Layer 10 of a small transformer language model trained on English Wikipedia (17 layers, counted from 0, width 64).
In attention head 0, each number of a token's query or key is one row of weights dot the token's vector x plus its bias. A token spreads its attention over itself and the tokens before it by the softmax of 0.177 times query dot key.
The model reads these tokens: "R" ")." " At" " NC" "AR" "," " he" " was" " a" " " "Senior" " Sc" "ient" "ist" " and" " led" " the" " In" "te" "g" "rated" " A" "sses" "s" "ment" " Model" "ing" " (" "I" "AM" ")" " group"

Query weights of the head. A number n stands for (n - 500) times 0.00069.
q0 (bias -0.044): 796 511 518 388 509 472 593 603 535 416 356 546 457 529 528 635 511 610 492 475 380 522 493 574 486 467 249 510 411 479 562 272 450 682 597 381 492 647 701 301 429 578 688 508 830 687 606 539 412 402 431 256 397 337 367 596 510 687 111 571 507 455 533 466
q1 (bias 0.030): 357 446 518 598 485 382 455 732 556 563 560 475 714 353 505 655 438 508 442 517 552 592 336 508 597 574 334 288 430 447 511 559 477 766 538 535 496 644 563 605 661 509 471 427 565 632 298 783 270 458 586 440 552 349 555 663 272 653 406 566 562 492 418 374
q2 (bias -0.122): 456 706 745 567 442 485 456 440 632 570 620 482 491 629 742 376 544 415 566 683 638 522 336 531 203 783 444 499 483 809 427 363 528 630 405 480 623 475 766 698 372 537 500 550 246 813 399 579 472 438 230 258 596 299 547 599 351 746 258 474 631 741 406 324
q3 (bias 0.061): 410 388 469 527 851 630 551 544 391 500 515 571 594 423 502 559 442 581 547 260 611 699 315 238 144 873 482 648 588 348 634 732 320 584 533 502 576 437 321 494 512 175 669 320 311 693 442 455 534 764 756 588 473 696 833 300 457 522 279 463 323 262 681 339
q4 (bias -0.048): 561 519 777 510 158 389 446 488 388 687 668 314 580 735 685 808 619 497 585 317 490 507 707 418 406 595 490 279 420 661 358 439 564 664 412 589 517 573 469 449 503 597 433 332 265 574 369 620 356 459 635 382 664 334 633 472 100 471 657 410 501 449 576 728
q5 (bias -0.022): 647 416 344 671 352 362 392 457 569 464 705 452 645 580 426 692 472 424 776 510 518 566 479 577 530 543 609 637 439 421 601 462 473 586 585 560 494 528 282 639 631 429 442 507 516 345 409 589 290 473 549 477 355 592 463 649 251 558 499 471 366 500 557 434
q6 (bias -0.029): 353 667 851 489 350 579 649 318 684 667 593 346 633 435 620 280 726 507 533 265 392 811 568 551 421 643 631 768 576 492 519 684 432 416 500 719 323 492 520 288 601 313 491 376 522 641 497 360 483 357 427 486 609 528 479 789 471 359 606 641 539 528 523 795
q7 (bias 0.131): 417 201 531 647 738 148 202 750 175 268 395 571 464 568 550 787 566 740 557 582 442 432 551 643 732 433 423 551 537 398 700 633 435 623 408 366 325 404 319 485 657 542 479 661 691 678 591 182 618 488 644 362 420 566 357 473 306 334 688 556 662 498 514 641
q8 (bias -0.023): 753 513 351 489 538 574 467 421 698 806 314 653 404 259 611 569 336 446 448 593 390 133 320 397 393 592 300 542 427 350 439 677 412 431 620 348 498 645 480 323 666 400 788 835 419 158 488 569 619 676 365 235 481 576 415 516 386 571 419 603 583 416 322 462
q9 (bias -0.071): 534 474 690 737 434 473 317 307 582 435 186 371 490 463 297 353 807 330 642 429 389 458 634 583 498 516 364 596 429 611 605 182 583 280 618 412 580 740 688 486 324 337 788 551 377 642 595 570 459 578 373 496 165 325 758 471 701 462 479 537 495 187 220 790
q10 (bias -0.073): 389 457 304 389 719 611 587 529 348 664 673 187 333 738 199 583 542 317 726 514 472 609 441 367 268 664 409 700 568 768 456 459 508 332 525 772 496 519 728 299 416 339 258 547 588 693 675 420 629 570 458 387 240 497 506 699 395 561 641 430 592 435 340 748
q11 (bias 0.001): 252 636 485 333 362 565 661 639 665 440 363 545 528 380 692 392 537 325 855 134 608 584 638 659 593 566 479 591 525 447 479 392 693 422 367 500 473 91 440 598 476 189 370 495 464 503 699 629 536 548 465 622 60 579 539 476 600 586 441 388 536 454 519 283
q12 (bias 0.091): 506 445 441 258 531 490 493 718 517 601 598 812 594 392 475 461 385 513 627 629 421 711 340 590 754 284 421 434 418 334 598 462 387 915 377 507 479 676 474 383 616 500 557 427 488 478 482 326 558 613 757 505 561 440 439 197 403 418 447 590 485 522 254 152
q13 (bias -0.042): 429 695 366 427 589 586 529 600 597 461 352 306 448 413 513 595 647 574 235 690 692 89 203 356 516 399 320 559 161 424 529 531 580 431 591 351 626 922 678 574 400 300 474 428 507 491 525 536 487 566 379 477 267 738 554 681 677 787 349 261 478 193 429 604
q14 (bias -0.061): 555 395 468 392 670 764 461 190 408 546 413 317 523 403 473 387 527 500 559 390 727 537 610 373 364 270 314 430 147 445 419 545 746 536 372 566 455 730 587 520 416 377 474 552 376 570 537 433 310 413 527 733 373 415 569 451 590 638 434 676 352 385 444 786
q15 (bias 0.016): 610 648 500 442 472 397 158 313 341 214 794 57 479 353 485 816 298 872 506 453 401 703 377 270 447 349 823 602 685 419 416 967 632 320 416 350 451 302 363 384 310 579 237 253 452 532 549 372 629 579 518 231 649 454 609 502 394 861 543 472 683 673 351 557
q16 (bias -0.092): 672 636 629 547 445 602 462 58 316 527 621 542 574 696 596 548 659 395 530 363 606 445 393 458 264 537 582 550 655 512 485 248 406 405 496 296 493 155 539 651 502 817 576 216 732 503 438 575 747 333 409 632 670 378 824 373 538 300 525 508 620 341 306 493
q17 (bias 0.067): 597 391 568 726 546 797 506 516 515 445 358 744 285 475 807 721 430 757 526 416 715 503 265 787 477 360 358 680 813 369 540 715 455 516 255 523 466 383 654 387 337 515 429 486 202 578 339 301 603 533 630 618 488 632 391 469 656 767 505 492 459 639 463 719
q18 (bias -0.085): 416 666 748 271 388 624 236 271 505 853 523 384 323 514 601 249 714 86 552 867 592 530 475 653 644 512 531 673 311 439 558 654 521 920 466 715 482 258 669 714 403 275 327 743 611 624 424 498 388 429 503 527 453 303 617 272 675 449 180 400 262 670 518 617
q19 (bias 0.012): 425 375 482 523 547 581 517 422 669 592 724 677 474 645 444 349 826 357 553 348 286 586 612 498 423 405 612 534 630 422 140 477 459 484 532 651 686 635 429 646 548 766 904 347 463 677 813 380 636 806 595 334 416 304 608 242 435 544 809 256 428 394 485 476
q20 (bias -0.115): 359 734 506 723 354 502 342 97 536 704 256 345 871 585 716 588 472 442 421 438 726 596 287 636 591 629 422 431 531 670 198 328 511 638 588 447 797 458 536 424 460 496 669 533 199 452 553 766 252 601 269 420 364 544 777 547 512 796 24 728 455 511 527 562
q21 (bias -0.026): 489 585 459 253 820 471 347 389 558 521 556 414 322 572 624 603 632 506 430 507 424 560 454 389 498 404 507 755 594 259 553 560 545 414 620 505 461 445 572 374 358 385 260 437 652 456 628 549 598 295 464 571 545 830 535 792 430 476 614 369 528 362 208 778
q22 (bias 0.030): 553 236 589 570 497 538 450 468 261 511 412 437 651 583 605 478 694 507 530 550 339 726 365 527 374 817 587 629 657 675 350 676 618 470 418 406 495 238 701 505 549 546 422 590 360 392 591 540 606 420 441 292 339 466 228 822 366 376 584 268 470 391 664 517
q23 (bias -0.031): 364 415 705 610 288 458 408 356 324 552 672 430 554 478 492 380 670 632 238 227 485 500 505 626 170 542 674 540 557 619 430 546 397 381 556 743 772 360 674 537 656 523 375 291 644 595 480 431 755 409 387 546 425 445 674 525 274 584 519 359 707 341 586 373
q24 (bias 0.044): 249 387 711 400 396 645 473 575 585 463 554 483 340 709 578 390 409 537 710 375 365 716 635 661 370 500 533 520 346 583 398 651 501 317 369 509 385 337 636 310 778 503 664 639 522 424 314 292 188 384 475 521 659 438 462 611 423 467 447 578 696 656 255 555
q25 (bias 0.045): 491 350 383 474 526 351 421 567 346 331 799 384 525 590 406 567 524 661 255 558 216 350 346 339 309 505 664 581 860 615 580 501 540 686 742 709 556 273 526 516 575 439 565 560 505 346 98 621 619 607 624 602 517 636 284 423 252 414 551 380 397 265 665 331
q26 (bias -0.010): 719 456 477 375 580 475 584 480 643 453 450 481 516 212 617 288 536 526 637 638 547 556 617 581 496 459 737 838 382 610 658 672 437 636 534 560 681 651 333 509 601 336 511 471 422 526 467 270 628 583 516 621 313 128 767 457 528 633 300 330 420 443 704 606
q27 (bias -0.088): 587 776 514 394 508 797 341 382 610 972 272 555 353 302 251 495 165 503 666 623 546 120 268 436 504 733 633 315 464 470 382 293 521 561 399 424 624 458 437 535 326 464 689 611 473 494 558 583 488 521 634 552 437 581 662 296 514 695 636 546 653 347 247 485
q28 (bias -0.116): 280 687 438 682 695 474 493 366 414 692 278 443 507 387 321 343 636 535 590 553 364 677 513 769 332 334 665 566 312 569 228 511 632 543 565 675 661 563 255 576 312 569 348 926 432 356 557 470 420 665 413 471 208 794 371 464 560 476 462 568 227 427 365 615
q29 (bias 0.073): 410 171 261 599 357 428 418 553 759 507 638 492 609 473 518 549 677 705 559 667 486 834 624 787 665 630 332 350 466 265 374 410 709 355 329 592 71 342 324 465 464 646 361 459 443 338 629 513 525 434 635 369 465 496 478 730 655 251 663 664 504 408 438 738
q30 (bias -0.100): 461 722 296 598 556 356 844 370 503 635 380 366 490 359 465 623 374 313 477 484 439 693 407 348 534 500 682 629 711 787 279 474 745 577 440 515 666 659 606 327 354 645 235 424 554 595 401 341 471 365 425 143 452 547 605 683 284 597 253 552 191 395 447 495
q31 (bias -0.112): 703 514 767 450 270 379 548 433 419 568 423 584 402 395 390 348 544 521 578 423 270 457 527 564 229 523 627 477 547 582 368 273 441 385 584 672 590 235 766 844 486 609 381 567 445 410 735 567 711 479 258 433 837 810 591 628 651 663 530 370 492 540 497 519

Key weights of the head. A number n stands for (n - 500) times 0.00097.
k0 (bias -0.061): 575 427 509 416 537 471 394 468 693 529 478 429 612 358 500 448 280 382 512 457 415 476 490 551 540 549 490 335 489 416 529 222 611 610 425 405 531 613 798 505 333 532 642 633 625 428 512 589 637 480 445 383 384 516 334 642 628 560 431 450 599 432 465 525
k1 (bias 0.027): 384 437 500 521 536 564 585 536 560 719 406 544 512 474 543 517 422 454 322 399 638 613 502 416 762 520 473 366 538 472 423 587 550 519 451 516 457 561 605 604 469 401 470 662 274 589 322 603 509 484 569 368 433 398 447 615 544 540 455 488 612 411 451 460
k2 (bias -0.076): 469 663 568 455 438 624 323 422 529 466 464 609 574 453 503 546 397 509 442 439 576 567 432 371 475 500 494 457 578 740 358 487 483 452 531 416 554 432 653 631 500 372 530 540 459 561 502 522 573 412 473 375 688 482 323 610 506 488 624 480 777 555 414 528
k3 (bias 0.038): 435 470 503 572 584 674 566 591 565 489 418 481 632 443 576 402 387 618 304 300 572 627 511 477 343 708 526 795 580 467 645 635 413 595 551 431 516 557 442 704 695 371 581 578 293 490 315 480 465 683 545 784 520 502 680 476 425 635 357 426 415 208 603 439
k4 (bias -0.033): 510 495 793 486 571 444 441 495 461 606 437 411 566 733 512 488 444 427 460 533 355 603 532 380 557 644 579 252 498 652 469 518 471 623 479 347 427 339 409 486 488 496 558 494 404 505 471 420 546 487 586 375 648 340 594 522 530 388 526 540 603 626 479 576
k5 (bias 0.000): 540 457 476 497 470 479 411 327 576 634 558 438 530 624 493 628 589 511 459 480 539 494 650 550 664 597 593 317 369 558 456 584 573 448 373 343 473 570 481 560 584 546 472 544 476 595 470 524 493 507 506 434 549 606 609 300 366 405 432 459 432 347 559 400
k6 (bias 0.016): 418 539 644 406 403 481 531 524 593 491 520 378 478 476 466 521 412 530 556 509 448 608 531 561 466 504 530 525 556 536 473 674 609 439 445 441 412 369 520 401 470 430 450 410 397 591 502 458 515 449 223 568 549 650 542 688 542 496 608 548 529 408 460 650
k7 (bias 0.047): 484 358 508 682 571 513 440 468 175 561 463 424 516 515 651 491 628 597 537 503 581 455 598 618 453 483 679 577 346 467 558 507 553 527 545 454 433 657 592 600 473 495 521 625 449 718 518 523 461 541 491 390 435 324 556 555 320 554 510 407 363 489 448 528
k8 (bias -0.023): 571 465 539 487 572 452 514 400 581 504 372 498 341 536 406 625 509 592 509 646 378 373 377 424 588 546 365 391 528 290 624 523 548 560 505 475 722 629 523 565 473 487 678 549 366 243 508 714 497 550 517 424 414 556 404 367 436 490 432 730 641 248 298 485
k9 (bias -0.039): 430 474 620 609 445 407 408 610 398 328 350 424 563 543 582 541 459 313 616 487 460 406 264 522 502 631 545 471 441 395 657 220 715 410 577 539 556 358 425 503 401 517 568 548 386 576 746 551 604 453 395 501 262 600 689 498 498 510 568 542 581 467 461 650
k10 (bias -0.028): 342 355 416 298 631 515 543 480 505 458 531 343 637 482 523 453 558 418 579 575 427 535 354 394 538 627 670 625 565 646 496 368 527 515 488 576 641 383 451 467 523 442 315 471 517 422 549 297 565 478 581 313 492 528 374 647 388 689 598 543 555 464 402 344
k11 (bias 0.043): 528 753 600 408 401 494 541 449 387 422 413 403 499 507 458 472 509 544 571 358 606 540 672 433 696 456 504 640 713 581 505 578 440 393 495 542 333 309 554 526 589 464 540 452 325 325 721 417 443 410 579 751 242 575 644 487 585 573 514 564 417 567 708 271
k12 (bias 0.051): 533 493 445 426 670 413 533 496 495 516 534 643 471 562 470 542 436 525 384 469 539 684 522 578 601 370 375 567 312 497 503 410 601 527 486 557 420 617 598 528 523 542 484 490 493 440 336 644 367 587 663 632 450 378 495 486 392 439 444 590 488 446 460 448
k13 (bias -0.032): 504 684 397 520 401 632 565 644 454 393 454 465 469 455 465 585 458 365 522 731 593 482 272 322 549 606 411 500 362 419 524 506 448 457 463 484 675 561 463 498 489 488 533 308 564 499 476 475 456 580 653 372 362 686 432 495 652 720 515 387 548 209 320 543
k14 (bias -0.058): 529 570 489 472 513 528 489 480 577 607 523 443 456 475 591 411 471 428 605 537 572 377 442 471 481 680 487 397 554 317 530 565 590 610 238 536 609 438 446 586 501 581 459 475 474 602 491 347 433 434 604 723 343 473 613 416 539 738 655 610 612 472 376 770
k15 (bias -0.022): 528 441 618 561 634 454 313 530 501 611 542 279 442 389 629 433 330 524 466 520 480 532 463 426 497 432 790 725 373 585 372 977 246 382 547 398 468 495 401 393 362 426 430 580 616 489 436 559 497 380 439 443 654 320 424 536 327 691 652 512 692 418 543 462
k16 (bias -0.042): 485 400 532 357 346 371 458 536 295 375 531 595 523 381 588 570 422 452 468 536 413 555 473 575 383 456 359 517 772 426 613 348 399 433 599 470 311 404 351 471 540 463 644 562 524 663 498 394 557 425 548 568 704 404 603 428 492 300 518 484 715 581 519 505
k17 (bias 0.028): 552 318 467 716 565 603 458 463 423 354 378 554 334 399 556 485 312 603 655 566 586 597 506 641 233 291 450 602 458 515 601 687 556 381 400 508 431 497 530 526 503 536 490 446 452 465 508 488 557 435 629 751 409 327 513 445 596 730 368 595 484 460 387 557
k18 (bias -0.043): 450 672 606 426 560 532 402 390 388 678 550 558 581 401 527 506 556 359 547 460 620 552 487 392 588 367 570 601 475 433 620 432 721 605 419 493 360 293 498 580 476 414 420 320 493 395 464 505 606 625 550 580 524 376 465 290 508 466 440 541 499 717 504 626
k19 (bias 0.040): 406 390 657 513 496 456 508 496 594 393 452 662 535 563 513 463 590 507 608 552 363 433 434 534 378 608 364 556 386 487 355 597 508 555 564 696 657 432 294 503 504 789 595 261 389 566 602 381 665 567 494 515 544 414 481 495 463 282 625 384 626 305 425 362
k20 (bias -0.062): 557 679 495 600 431 451 485 382 475 501 316 655 566 460 542 691 240 489 533 475 524 494 342 364 625 599 562 462 599 501 443 511 419 464 439 323 650 402 478 601 320 551 587 407 258 493 352 501 350 562 537 625 454 657 605 481 699 566 585 646 598 622 570 616
k21 (bias 0.002): 373 481 488 403 514 425 477 594 536 481 656 503 390 522 536 655 480 426 655 670 380 581 447 441 500 519 544 613 717 439 627 680 535 406 454 517 340 397 485 581 368 454 362 438 707 546 503 337 537 543 581 453 371 603 455 566 522 562 611 512 553 345 386 454
k22 (bias 0.006): 413 503 516 649 372 388 525 364 451 380 404 495 428 488 437 434 787 524 602 559 462 573 598 311 268 685 725 539 591 596 362 615 472 429 582 359 465 448 567 633 460 471 481 600 352 517 487 619 532 455 409 378 599 421 276 686 603 321 499 449 427 361 612 563
k23 (bias -0.035): 401 487 553 394 386 397 529 511 401 583 471 379 524 500 664 264 445 533 562 280 267 587 481 574 374 583 476 466 852 444 397 659 419 538 617 610 450 439 418 427 545 510 434 463 380 684 451 610 623 415 506 535 637 649 511 576 475 482 498 445 590 447 511 577
k24 (bias 0.020): 398 464 662 445 505 423 408 493 474 593 340 345 451 624 568 499 441 545 546 355 654 629 662 672 435 480 520 419 638 595 537 606 636 404 424 590 489 469 597 428 605 453 552 526 649 359 490 467 528 415 384 475 534 353 470 550 457 759 636 587 450 609 357 545
k25 (bias 0.037): 384 445 335 691 631 415 551 521 444 436 547 465 521 519 527 414 560 371 378 506 330 499 506 543 346 569 626 418 503 686 466 633 432 622 610 501 509 567 519 623 480 367 416 554 590 612 381 537 572 622 528 485 750 598 418 380 409 285 394 415 588 303 649 374
k26 (bias -0.009): 457 529 674 288 638 618 334 450 536 466 440 454 450 498 577 444 311 428 509 653 607 392 579 468 497 555 488 616 394 535 492 611 650 535 476 617 569 387 570 532 582 479 475 544 472 527 521 559 424 448 416 577 471 480 696 387 405 625 322 239 463 355 630 562
k27 (bias -0.035): 523 567 554 412 537 516 443 502 364 635 411 634 519 549 537 456 472 527 526 443 473 354 343 386 659 529 451 702 662 406 633 401 392 474 466 387 576 523 406 541 533 542 565 522 501 290 541 475 575 467 700 673 481 658 468 370 686 335 307 703 582 707 291 376
k28 (bias -0.038): 456 769 413 284 472 576 499 397 485 480 421 464 507 485 398 531 564 566 622 619 422 624 200 460 505 452 649 532 417 414 385 711 569 465 470 475 605 394 379 678 454 683 499 525 561 478 521 428 443 546 598 463 441 816 483 266 487 493 617 539 379 660 450 594
k29 (bias 0.048): 545 354 508 651 444 548 634 364 534 531 540 344 322 713 421 531 596 652 614 649 423 522 640 624 665 684 511 458 158 459 427 456 473 275 459 644 251 548 526 546 383 585 486 516 460 502 525 358 394 370 619 343 519 483 510 652 509 461 658 632 558 597 560 561
k30 (bias -0.040): 469 500 473 427 625 590 575 539 562 470 466 509 443 421 602 573 469 485 526 660 371 527 285 379 661 565 515 610 635 603 352 544 566 472 442 434 465 596 578 548 315 559 414 679 452 531 423 439 400 512 407 439 557 469 394 509 560 517 561 403 418 496 610 452
k31 (bias -0.047): 626 470 543 449 245 516 548 504 456 460 473 600 362 466 454 430 454 331 495 417 231 551 359 513 338 385 425 595 539 475 464 534 354 579 519 533 607 367 533 474 473 529 497 501 689 513 697 494 776 491 445 569 613 664 429 681 528 360 542 620 468 591 565 535

The vector x that enters this layer's attention at each token. A number n stands for (n - 500) times 0.0075.
0 "R": 337 256 368 585 613 421 596 622 654 280 350 646 642 740 324 546 628 356 84 558 536 269 461 709 659 588 430 418 801 330 609 299 318 394 531 468 448 458 325 477 563 552 315 243 444 643 476 394 793 719 381 551 463 482 574 410 759 547 489 728 554 454 726 646
1 ").": 390 248 491 356 560 410 721 669 651 91 530 540 723 765 483 484 405 610 422 516 479 420 441 646 586 597 377 282 731 315 649 432 382 443 490 515 382 432 355 590 607 421 252 105 308 816 344 507 773 664 427 617 472 611 432 542 675 445 552 572 739 547 433 543
2 " At": 265 233 292 487 543 361 430 840 692 599 659 622 553 502 262 657 351 434 294 505 432 567 480 420 636 470 466 495 925 383 436 497 536 246 510 390 516 370 539 327 646 329 531 193 301 538 265 449 712 765 645 571 383 524 631 623 467 467 722 535 645 453 580 786
3 " NC": 109 443 422 382 488 376 416 672 655 335 402 567 789 578 533 550 414 612 592 502 349 470 308 402 707 610 451 246 913 220 484 744 346 405 636 505 378 374 501 427 630 356 618 307 346 567 691 389 543 793 527 434 389 520 735 417 369 482 745 640 640 299 606 629
4 "AR": 46 452 721 352 638 259 554 526 610 444 402 569 624 725 490 586 378 611 425 661 382 442 495 314 643 596 331 172 867 135 648 666 346 615 603 448 341 392 499 395 464 342 585 341 371 565 643 509 502 585 688 575 367 390 645 547 379 489 736 491 773 501 475 665
5 ",": 259 450 557 333 589 227 587 660 592 417 499 619 708 753 532 610 438 537 402 408 398 880 519 241 620 683 546 338 816 177 604 445 286 517 594 444 501 470 292 551 516 276 499 416 411 567 317 311 698 473 618 642 461 443 404 311 603 236 719 552 801 467 561 599
6 " he": 262 280 467 330 567 109 474 752 660 284 701 821 609 642 530 552 339 486 389 565 618 571 395 649 762 651 432 447 902 515 541 534 169 643 575 539 332 268 291 404 589 546 461 263 387 742 377 474 640 527 506 572 465 616 347 522 532 375 484 607 386 502 578 463
7 " was": 414 207 459 401 568 390 630 591 712 284 568 813 681 744 505 385 405 532 25 435 555 658 505 461 665 566 459 555 928 488 569 569 312 389 600 343 382 479 356 676 408 396 324 387 197 681 462 575 672 580 476 632 608 646 268 540 658 347 458 470 370 537 533 562
8 " a": 443 419 420 443 433 184 672 697 598 276 694 726 565 782 455 314 457 397 141 602 535 594 439 612 559 502 432 684 814 449 586 422 225 372 630 376 397 356 328 315 490 393 443 274 379 519 512 563 700 621 549 833 467 652 246 622 688 429 660 473 357 639 610 582
9 " ": 452 426 347 68 333 581 692 615 828 150 573 633 635 499 444 494 533 333 497 616 330 507 331 540 545 621 504 656 889 340 582 421 440 377 599 324 374 345 368 363 435 340 392 461 411 533 559 509 718 651 586 664 524 798 296 576 599 356 722 407 494 450 755 586
10 "Senior": 270 508 559 356 490 302 595 648 726 327 649 753 730 524 338 593 486 521 509 520 338 489 352 514 648 386 474 562 708 327 753 641 175 263 579 501 273 286 566 417 535 328 517 301 508 444 759 324 565 845 550 612 452 638 380 743 529 151 549 408 499 526 483 690
11 " Sc": 356 313 426 283 328 322 432 550 578 538 555 613 565 494 218 795 663 461 541 685 370 509 544 520 698 674 218 391 804 260 628 518 376 374 585 503 442 349 597 458 529 378 485 385 525 600 466 566 703 574 635 723 187 673 352 314 393 428 876 550 655 400 299 793
12 "ient": 92 406 473 347 705 255 426 599 481 568 427 615 717 578 464 822 387 427 531 576 278 507 251 448 714 602 482 407 619 324 453 678 338 477 591 311 354 498 466 404 626 465 317 473 431 687 698 382 740 676 549 650 268 711 424 294 373 407 897 530 638 632 446 590
13 "ist": 284 303 461 298 620 278 680 560 427 533 303 554 519 631 424 685 390 556 492 465 364 661 164 424 575 570 309 343 760 336 507 675 346 566 574 419 275 495 378 462 700 567 365 412 553 660 781 363 702 625 708 755 327 666 290 320 487 415 853 508 705 581 372 588
14 " and": 362 343 391 179 528 349 622 681 521 446 696 613 624 518 504 428 344 465 265 436 412 971 365 454 670 509 515 402 826 293 540 638 402 587 532 306 472 331 219 532 667 530 444 372 616 688 533 405 723 624 647 581 254 595 353 470 532 207 766 587 511 689 350 492
15 " led": 257 351 318 361 515 517 452 666 605 411 524 810 436 530 373 633 377 669 217 422 532 784 307 492 658 676 424 612 721 492 375 639 330 230 640 403 350 434 496 394 743 451 374 324 194 534 700 561 760 720 465 747 602 623 404 471 550 195 525 324 609 530 543 593
16 " the": 381 326 375 522 558 294 679 771 643 372 543 631 303 554 399 328 437 496 109 539 378 787 266 551 512 630 355 580 871 336 528 447 314 310 573 473 461 422 182 387 587 381 661 385 441 545 635 349 701 791 533 723 485 725 400 654 567 394 713 485 576 488 577 541
17 " In": 293 335 197 337 414 483 354 812 603 493 567 829 508 466 463 714 554 346 394 636 181 587 392 550 558 570 607 612 847 394 485 456 380 346 582 407 452 327 383 339 539 527 507 439 312 427 613 430 835 871 516 469 178 683 468 387 577 403 573 528 628 516 544 757
18 "te": 47 434 515 382 494 338 544 644 658 442 512 544 615 390 489 692 359 378 395 684 138 353 301 606 379 528 560 649 733 360 502 609 384 424 565 381 454 418 320 484 733 556 637 496 272 386 612 568 687 796 634 645 298 680 564 466 404 279 779 483 821 522 371 595
19 "g": 29 485 480 322 447 461 596 630 461 530 442 586 612 314 529 706 588 490 525 456 296 497 387 610 627 606 545 439 845 394 441 559 399 429 551 431 263 477 406 448 689 335 687 420 340 454 580 589 646 664 715 609 266 700 174 318 375 383 817 443 856 442 475 706
20 "rated": 82 357 382 380 612 422 428 713 490 505 458 692 465 680 466 672 439 547 393 384 376 784 283 505 567 525 504 395 756 306 377 675 352 343 684 359 284 363 472 489 742 405 652 574 297 558 753 462 613 774 442 635 400 727 342 439 628 283 639 242 725 536 548 605
21 " A": 124 416 317 461 522 329 474 737 638 391 378 621 463 559 477 441 655 408 422 653 370 608 412 603 498 463 391 489 938 328 422 534 374 410 541 467 497 294 297 224 644 422 740 372 322 379 599 546 666 750 766 708 358 561 336 575 659 386 814 429 650 441 514 738
22 "sses": 81 421 599 395 564 456 429 660 619 396 370 823 673 556 351 830 628 584 499 495 217 575 341 517 581 614 500 532 592 347 466 464 551 360 543 381 304 344 503 562 641 255 566 511 209 464 368 396 731 849 607 472 440 671 339 397 410 385 782 370 703 481 571 690
23 "s": 79 345 656 369 359 374 579 630 641 448 242 675 780 596 531 491 486 581 515 373 322 605 363 459 531 488 450 508 826 336 350 536 527 483 546 462 221 386 433 476 707 384 651 502 236 453 431 428 559 813 690 725 432 882 373 501 479 328 690 384 705 441 562 608
24 "ment": 142 368 592 383 299 271 434 677 582 460 331 699 840 668 569 580 392 578 473 320 377 729 401 548 545 643 374 350 714 426 480 672 393 352 429 493 229 413 433 434 683 420 635 502 439 429 680 266 743 745 487 642 405 856 382 338 586 369 647 345 708 581 481 531
25 " Model": 169 447 329 463 555 339 405 566 552 517 321 707 701 629 304 570 536 536 532 486 470 567 495 489 568 503 327 261 838 342 548 808 257 255 415 453 432 298 452 365 740 456 587 367 349 542 677 424 773 738 652 597 397 643 348 434 418 322 797 522 829 553 404 613
26 "ing": 164 235 470 453 523 346 501 677 509 554 369 674 587 559 488 662 494 546 444 458 397 743 233 369 480 521 386 355 772 246 523 681 378 389 461 213 378 447 336 461 700 640 500 404 382 578 704 422 702 697 662 672 268 659 491 557 422 333 842 379 864 534 494 556
27 " (": 461 272 387 299 451 316 433 797 560 315 359 725 708 646 453 505 492 605 419 603 202 626 591 408 639 578 459 254 811 329 502 432 388 388 640 377 310 344 77 460 495 604 343 491 430 439 633 626 680 612 465 599 706 716 425 534 773 302 671 659 720 460 497 534
28 "I": 125 494 339 371 354 256 495 423 730 304 492 708 620 583 469 529 530 517 342 791 227 410 349 478 767 533 260 561 688 376 687 360 414 479 535 368 379 406 402 411 751 549 553 451 608 430 487 682 724 603 702 449 532 567 473 728 562 123 717 658 367 561 546 635
29 "AM": 58 529 374 381 488 240 443 539 536 366 453 817 687 618 508 767 482 518 363 755 278 488 315 415 830 615 448 372 763 310 713 429 408 329 501 399 261 443 534 555 473 541 664 506 555 512 657 434 593 526 595 424 413 537 487 526 497 131 793 352 618 605 680 551
30 ")": 182 306 573 491 472 524 513 790 453 241 482 695 690 629 602 626 553 576 394 537 269 619 274 583 518 632 351 198 782 291 590 433 363 489 421 368 429 443 323 485 709 329 341 398 551 602 420 430 568 577 544 658 592 531 412 468 657 219 691 330 942 700 622 530
31 " group": 199 337 510 470 572 463 577 674 556 254 392 691 709 636 455 489 345 644 360 347 631 555 415 525 666 599 345 476 973 323 695 675 343 556 558 528 202 201 491 341 646 496 447 274 450 422 583 316 724 582 600 689 432 491 391 585 382 296 648 478 744 664 314 553

Token 28 "I".
Which token does it look at most, and with what share of its attention? 0 "R", with about 30%

Token 31 " group".
To which token does it give the most attention? 7 " was"

Token 22 "sses".
Which token does it look at most, and with what share of its attention? 16 " the", with about 10%

Token 30 ")".
Which two tokens does it look at most, in order? 7 " was", 8 " a"

Token 11 " Sc".
Which token does it look at most, and with what share of its attention? 0 "R", with about 30%

Token 15 " led".
Which two tokens does it look at most, in order? 8 " a", 7 " was"

Token 10 "Senior".
Which two tokens does it look at most, in order? 8 " a", 10 "Senior"

Token 18 "te".
To which token does it give the most attention? 16 " the"

Token 27 " (".
Which two tokens does it look at most, in order? 8 " a", 0 "R"

Token 29 "AM".
Which token does it look at most, and with what share of its attention? 0 "R", with about 20%

Token 16 " the".
To which token does it give the most attention? 16 " the"

Token 17 " In".
To which token does it give the most attention? 16 " the"

Token 8 " a".
To which token does it give the most attention? 8 " a"

Token 12 "ient".
Which token does it look at most, and with what share of its attention? 7 " was", with about 20%

Token 7 " was".
Which token does it look at most, and with what share of its attention? 7 " was", with about 50%

Token 14 " and".
Which token does it look at most, and with what share of its attention? 7 " was", with about 40%